Layer 3 of a small transformer language model trained on English Wikipedia (8 layers, counted from 0, width 96).
A neuron's activation on a vector x is SiLU(gate . x) times (in . x), where the dot is the dot product.

Input weights of the MLP neurons that the questions are about. A number n stands for n times 0.0034.
n14 gate: -11 7 14 19 -19 -34 -23 -51 15 30 6 -15 -57 -6 19 -9 -20 26 46 17 -46 27 -37 -45 3 0 30 32 2 33 31 38 -22 27 9 -35 -33 30 -28 -7 6 -32 -3 -26 -15 -36 40 13 -13 -6 -39 -31 -18 25 9 38 -43 61 15 19 66 24 5 24 -3 -37 13 -27 -30 3 42 -12 22 23 26 64 3 -24 19 -49 -18 15 -42 -30 -55 -12 7 -12 4 -53 -26 -18 6 -3 -13 -12
n22 gate: -28 -39 23 30 -19 -41 -55 11 8 3 -4 1 2 -37 10 -21 -19 43 -22 -70 -22 -39 19 -30 29 -15 7 -27 -43 -4 -9 11 40 -21 -19 -21 -7 30 19 -34 -13 25 5 -2 32 -36 3 2 26 -33 -1 -28 16 29 9 -11 -35 -24 36 3 7 21 -36 21 -13 -12 37 23 11 -23 -80 -26 -2 -12 26 20 -38 2 25 1 -10 20 -30 -65 -67 -11 -16 -9 0 28 16 20 6 -4 35 29
n47 gate: -2 -38 56 9 -27 -26 17 54 15 -32 -45 -19 35 2 21 1 4 -19 1 11 -8 -10 27 23 4 13 14 -36 2 -33 39 17 20 -9 -55 -8 8 32 -13 -17 -45 17 39 20 -20 -39 -36 -3 -3 16 -32 -31 -8 -11 -6 -13 37 -5 -4 4 0 -21 -15 21 -25 -39 -34 -11 23 -11 9 47 10 29 3 -25 4 14 27 5 0 -8 3 -13 23 5 7 -33 16 -2 -67 22 -18 -55 -14 0
n80 gate: 29 55 -11 -31 -49 -2 -39 -45 22 -35 -11 5 8 2 13 -46 11 -14 9 1 -70 25 -15 -43 -11 -52 16 -18 29 -28 -59 27 -7 35 26 13 -27 -4 -14 0 -27 44 20 -24 -1 -2 -77 -4 5 -17 30 -12 6 6 23 -56 -29 -36 25 -18 64 25 -65 3 -21 -12 14 26 -21 -7 9 43 11 44 -18 3 7 -37 -6 4 -4 -7 -56 -29 -29 -19 18 15 -27 32 -18 24 -7 38 -53 13
n85 gate: 33 -6 -5 -19 -21 4 -9 -46 40 -4 -2 7 23 7 2 24 12 11 8 -44 -25 -32 22 11 8 -69 -5 17 -24 22 -15 -38 -22 3 37 -12 -27 -38 44 28 -39 35 -27 17 15 13 6 -51 -26 20 -9 -46 -35 -1 46 -25 32 4 7 -22 30 -9 -5 32 -30 -28 16 -46 -27 20 4 37 14 30 -42 -4 0 -26 13 16 -3 28 -24 56 -16 13 -37 -25 -27 31 -30 11 30 -45 3 26
n97 gate: 12 -14 21 -5 -36 -3 0 -5 7 0 3 46 2 7 -37 -29 -40 -33 55 18 7 93 10 -25 -9 19 6 23 -68 20 -23 19 -21 21 21 73 24 -4 2 12 -4 15 -5 17 -8 10 28 -4 2 3 13 33 -29 42 50 -16 0 2 19 -6 34 -25 20 -20 15 2 -12 8 -5 14 24 27 27 -13 -15 20 -11 -35 24 5 -17 5 -7 -20 -6 6 50 11 7 6 14 -46 -30 44 35 21
n99 gate: -40 -61 -37 -2 -53 11 -9 -17 -8 8 -5 -39 8 -33 8 1 -24 -5 -19 25 14 -27 7 4 -41 -21 16 -62 82 16 4 5 -18 14 -26 25 -33 2 13 45 28 5 24 -20 26 -42 11 51 13 16 -1 -2 21 -23 17 -8 -21 8 -15 13 -55 -11 7 23 -79 7 2 21 -17 -18 40 -1 32 -2 55 -19 10 16 17 17 -8 -3 20 -4 -2 24 3 79 -4 8 -20 -28 2 10 14 55
n129 gate: 44 50 46 -20 8 15 18 3 17 -9 25 13 -57 18 1 -5 -10 -8 45 19 -64 -6 -27 -27 -33 -3 4 8 -15 -6 -53 4 -22 34 -7 1 -61 17 34 -8 9 23 -9 -10 64 24 3 -40 -27 0 -14 -12 -11 41 15 22 -4 40 -73 -18 61 -24 -7 23 34 -19 11 11 -24 9 7 13 44 14 -12 48 -34 16 8 11 4 -14 -12 -22 36 19 6 -2 1 3 -25 38 3 -21 -29 19
n169 gate: 29 25 37 1 -16 33 -9 -21 16 17 30 -10 -55 -24 47 -39 32 63 5 3 -30 -14 -6 -22 12 -37 -7 -25 -27 33 12 -9 -39 37 14 -3 2 -17 26 -48 18 -4 48 22 -2 -2 -20 -30 9 19 -24 -7 -18 13 3 20 -30 -1 -52 -5 43 53 -47 5 -5 -5 -2 18 10 18 -2 -27 6 8 -44 -19 -49 34 -5 -6 -5 -11 -35 -63 -3 -3 2 11 -24 -42 -17 -14 -15 -6 -8 32
n14 in: -17 20 13 -16 28 18 21 -33 40 61 35 23 -62 15 -2 -10 12 31 0 14 -9 24 -62 32 -24 13 20 5 -9 14 35 3 3 21 8 -40 -12 3 -7 -33 31 -57 -72 4 -2 -6 67 -8 8 10 -3 -37 -34 -12 -17 16 -21 3 3 4 -39 26 39 -22 -30 -56 -54 -29 -23 -24 44 -6 12 41 -27 25 4 -17 11 -39 -70 -8 3 10 2 7 19 14 6 -25 34 20 -6 6 40 -37
n22 in: 4 6 -20 14 -55 0 -8 48 -23 -13 -13 -2 14 16 -16 22 -24 12 -47 -21 -34 1 54 -12 -3 -8 -13 32 -10 12 13 -21 18 -26 -9 30 -2 22 -50 -10 -13 13 -7 5 -51 -19 -14 -7 0 -21 -8 4 37 -24 -29 -14 44 -27 -50 -20 55 -3 -25 36 -58 -15 -2 15 14 20 7 -22 -19 22 -10 16 -4 24 31 -10 -65 -2 7 2 48 -9 -26 -5 -10 -13 -32 11 10 31 -8 19
n47 in: -36 12 44 31 11 -14 8 22 27 19 24 -27 -24 1 -4 -28 -43 40 -28 -10 -24 -4 -5 10 2 6 -15 40 -20 -28 -17 24 11 -23 -9 -24 29 17 -26 32 -42 -30 -27 -30 -84 -20 -2 3 21 -32 -35 -34 -10 18 7 11 3 19 -6 -12 22 -5 -6 -9 -6 -60 22 -80 -11 -4 3 15 -16 -12 -25 -15 3 26 2 -22 -65 -20 -41 -25 4 -9 -50 5 -22 -19 -38 36 18 -32 7 7
n80 in: -12 2 27 -14 -2 -22 -10 -31 20 40 8 14 -17 16 -1 -19 8 -48 10 17 -50 1 1 7 -52 -8 6 -58 4 -2 -14 42 9 31 16 26 -32 -10 -8 -42 -33 -23 -26 5 -5 -12 3 34 -25 -20 46 -49 33 46 38 6 31 -19 38 11 40 7 16 27 23 -38 -22 7 14 -11 -39 2 -22 -33 -21 3 33 -67 18 30 26 -23 -5 -34 -20 15 -35 -2 -30 14 40 21 13 -27 -17 -29
n85 in: 49 10 -7 -31 47 8 31 -50 35 11 41 -2 18 36 -16 -4 40 -13 1 -12 -2 15 0 31 -43 -8 23 -23 -20 10 -16 0 -22 45 10 -27 29 -10 -21 3 18 -30 -26 29 4 2 3 -49 -29 47 -27 -54 14 -37 -6 -14 32 -12 -5 7 24 29 11 -26 15 -4 53 -1 -37 25 -32 11 -10 20 -8 -19 3 -15 27 4 14 -23 48 5 -8 3 3 -18 -20 7 -6 34 32 -6 29 -32
n97 in: 31 5 12 -18 8 2 27 40 5 22 56 22 8 -8 -14 3 -15 -6 42 19 12 27 -22 -53 -14 -21 1 -2 -20 34 18 31 10 -21 -23 31 38 7 -24 -8 3 -38 48 4 -11 10 31 -29 -1 28 -6 15 -43 2 17 -15 -20 32 9 22 17 16 -6 18 30 23 39 43 -32 25 14 -16 0 8 1 -13 -21 7 43 45 28 36 4 -11 -1 -11 4 28 8 53 37 -15 -3 17 14 -8
n99 in: -25 -12 -42 9 -18 10 -1 2 -56 -21 9 -38 1 21 -9 17 -6 7 -15 -23 15 19 26 25 10 59 -42 -62 11 -49 -34 -4 -10 -47 -5 -45 22 47 25 -22 -8 19 -30 -10 -6 -22 -9 -21 20 33 -44 -45 8 9 26 -18 -10 -26 2 16 -21 26 -33 -50 34 9 -8 14 -12 -1 1 18 40 -18 22 21 1 17 -21 -8 -26 -9 -9 3 -3 34 -21 5 -13 20 -33 13 20 12 -36 1
n129 in: -27 -1 -37 15 -12 13 -12 16 -67 34 3 -5 22 -15 -24 -5 8 -7 -8 -14 1 -10 -22 5 45 11 -2 -21 19 -2 15 -1 30 -12 26 47 -6 1 17 18 -32 -7 3 12 -40 7 -13 38 -46 25 -19 -10 17 10 6 -2 -90 33 -22 -3 -18 39 51 -39 33 -9 15 48 1 27 28 26 4 -19 -15 25 31 26 -11 48 -17 24 6 18 -16 36 43 53 36 11 8 -35 -40 2 22 -19
n169 in: 12 2 28 4 10 14 30 6 -18 -5 9 31 -22 -30 -24 5 23 -10 12 -11 -10 -10 -29 -6 41 -45 10 -34 0 21 43 26 -75 16 -1 -41 0 3 -22 2 23 -2 -34 22 0 12 -4 27 -23 -11 -31 34 46 -5 26 4 5 -32 -31 18 25 14 23 12 -24 -54 -29 -9 -28 -2 -28 -17 10 11 -15 13 -17 20 -2 -12 -9 -32 -4 -34 24 7 -51 -26 -43 -17 13 32 35 -27 -19 39

Each question shows a token from some text and the vector x that enters the MLP there. A number n stands for n times 0.087.

"00 ": 25 -26 -15 -12 -34 16 -1 15 18 15 20 -27 22 -15 2 -10 5 -12 -31 10 -12 6 6 33 14 5 -15 -6 6 1 9 9 20 -19 -32 23 9 -21 6 -17 12 -2 -1 33 3 -7 -22 -1 -10 -12 -1 28 -1 10 -14 -16 4 -39 8 10 -17 -12 7 5 -10 19 -1 -12 -9 -15 3 -5 -20 5 -13 -14 17 4 11 -14 -18 -53 3 -3 17 45 22 -16 -10 4 6 15 17 1 8 -4
Which neuron fires most, and how strongly? n99, at about 0.42

"s": 16 0 -12 32 10 -3 -3 -10 -3 9 9 12 -10 -20 9 -2 5 -14 -17 16 21 10 1 29 40 15 -12 -23 -5 -15 -13 16 10 -4 6 11 -1 -21 11 23 -26 -24 0 -16 14 30 11 -2 -1 9 13 16 14 -5 -39 19 -8 -5 -9 39 -20 10 -11 -45 2 11 -14 15 5 9 -6 -20 4 -25 32 -14 -6 11 -35 35 28 -24 -11 7 2 -16 20 4 14 7 42 -12 18 7 -32 -4
Which neuron fires most, and how strongly? n22, at about 1

"e ": -18 3 6 10 -5 -15 0 -5 17 21 6 26 -3 -4 1 3 -7 4 -9 4 35 9 19 -2 -11 0 6 38 -6 -1 4 9 5 -7 -13 -12 34 5 -13 25 -8 5 -10 15 4 30 8 3 -5 -4 13 2 15 -15 -2 -20 -20 -13 12 7 -14 3 -19 16 -5 2 7 -4 -5 3 -26 -16 -33 -27 -11 6 9 -5 -21 -27 9 -74 4 10 -6 37 19 15 -12 -8 4 -6 14 1 15 0
Which neuron fires most, and how strongly? n99, at about 0.22

"v": -17 -26 0 29 11 39 23 1 48 -3 -6 2 48 12 -11 7 -38 -14 -3 7 -3 -4 1 3 2 -6 1 0 -7 -19 -17 -13 20 -11 -9 -17 -10 21 -13 -2 42 2 -17 -24 -39 -18 6 -7 18 -7 4 8 17 -7 -5 20 16 -8 -14 10 -1 21 -18 9 8 26 -20 -21 -13 26 -30 -29 3 -10 3 0 -3 -2 20 -13 -5 2 17 5 30 -25 -49 -26 -5 -26 -2 -8 13 22 -3 1
The two highest activations, in order: n129, n97

"L": 10 -3 23 26 46 -10 20 -6 7 16 -14 18 -5 0 -6 -18 16 -26 5 35 -14 -3 -6 17 -10 36 -1 29 3 -20 -10 -17 68 19 3 -36 -4 -5 5 11 6 -10 -12 2 -12 -11 -15 0 15 -10 12 7 0 27 -32 -13 -21 17 4 18 1 -21 19 -9 30 -6 -17 0 -1 -22 19 10 15 -1 13 -6 9 -1 13 29 35 -1 17 32 -13 7 19 16 -5 31 15 13 29 -2 -3 -3
Which neuron fires most, and how strongly? n22, at about 0.94

"2 ": 32 -35 -28 -24 -2 7 -3 0 -6 22 8 24 7 -23 -9 7 -11 -17 -28 18 3 35 25 18 -14 11 -11 8 6 -8 13 0 34 -7 -18 -7 -2 -10 0 0 12 3 -16 2 8 5 -8 -2 -13 -11 2 29 -15 17 -13 2 -21 -30 26 0 -13 -8 4 8 -14 13 30 -12 -11 -13 9 3 -24 -10 -4 -8 14 -4 2 -5 -20 -58 -13 -12 0 33 -1 -6 -17 7 23 27 19 2 -6 -7
The two highest activations, in order: n129, n99

",": 33 -5 4 -22 -2 -6 -11 3 20 -22 21 14 7 -2 16 -8 2 -21 -23 11 20 -3 21 33 28 9 16 2 -17 -44 15 4 -23 -7 -18 12 -8 -25 -9 -2 13 19 -3 -1 -2 15 5 -7 -44 -23 -13 13 5 -14 -19 -1 14 -22 -20 8 32 -23 -24 -31 15 -10 -2 -15 12 5 -1 -29 -29 -12 -10 2 -20 -3 -4 -3 9 -17 -11 -19 50 -7 -23 -31 -5 33 -9 -4 -11 11 1 -6
Which neuron fires most, and how strongly? n169, at about 0.59

"h": 24 26 1 8 4 -10 21 -11 -17 -10 6 -16 7 -14 3 31 -24 -34 9 30 -17 6 5 1 24 14 -43 -5 -8 -28 -27 3 -2 3 -37 42 -20 -16 -7 -12 -5 12 10 14 0 -6 12 18 2 -1 -3 -4 -6 6 -25 -15 7 9 -27 56 -10 -16 -13 -19 33 34 -6 -7 2 -8 13 25 -4 5 18 9 2 -25 -24 8 16 -23 -5 27 -3 -5 -12 1 3 -5 21 -11 36 -8 17 1
Which of these neurons fires most? n14

"con": 72 1 7 -15 -2 -13 10 17 6 -7 14 0 22 -24 30 10 -21 -2 -18 17 -19 11 15 25 23 6 2 -2 4 -5 6 14 -10 17 -27 -38 20 14 6 12 50 -1 -1 2 16 0 -6 -9 29 -12 -4 6 -17 20 25 7 27 -2 -6 -4 3 7 7 -1 16 4 -4 13 26 -10 -28 -5 -14 10 20 -7 5 12 -40 -8 10 -20 11 1 -2 11 10 -36 -23 -2 32 -8 -26 11 -12 11
Which neuron fires most, and how strongly? n169, at about 1.2

"2": 45 31 -14 4 -3 2 -23 -4 13 -6 6 -29 14 7 21 6 -2 24 -1 -11 33 -10 18 18 -7 4 -6 -16 7 -13 -29 -9 43 -9 16 -3 -2 -6 1 11 16 1 -1 37 -12 -5 7 12 0 -4 47 35 -14 8 -31 2 10 -20 28 39 0 -20 -7 -53 -4 -4 20 16 -12 -9 -4 -4 11 -2 3 4 10 21 -7 19 -11 -31 10 5 5 5 15 9 5 -4 27 25 3 -8 -13 3
The three highest activations, in order: n169, n47, n97

"ad ": 19 9 5 10 1 -3 2 8 2 -4 -2 -3 -6 3 3 -6 -6 -8 12 21 12 2 24 12 -2 -7 -11 6 -9 -13 14 1 -2 -2 -51 -1 5 -23 -14 14 -9 10 -14 5 -11 3 11 1 -13 10 7 3 3 -29 6 3 -7 -8 -21 2 -12 -7 -10 -2 8 4 12 4 1 -10 2 -22 -31 -19 -2 8 0 5 -6 -10 20 -85 -1 22 -9 14 11 -1 -22 3 2 9 6 1 -2 14
Which neuron fires most, and how strongly? n14, at about 0.24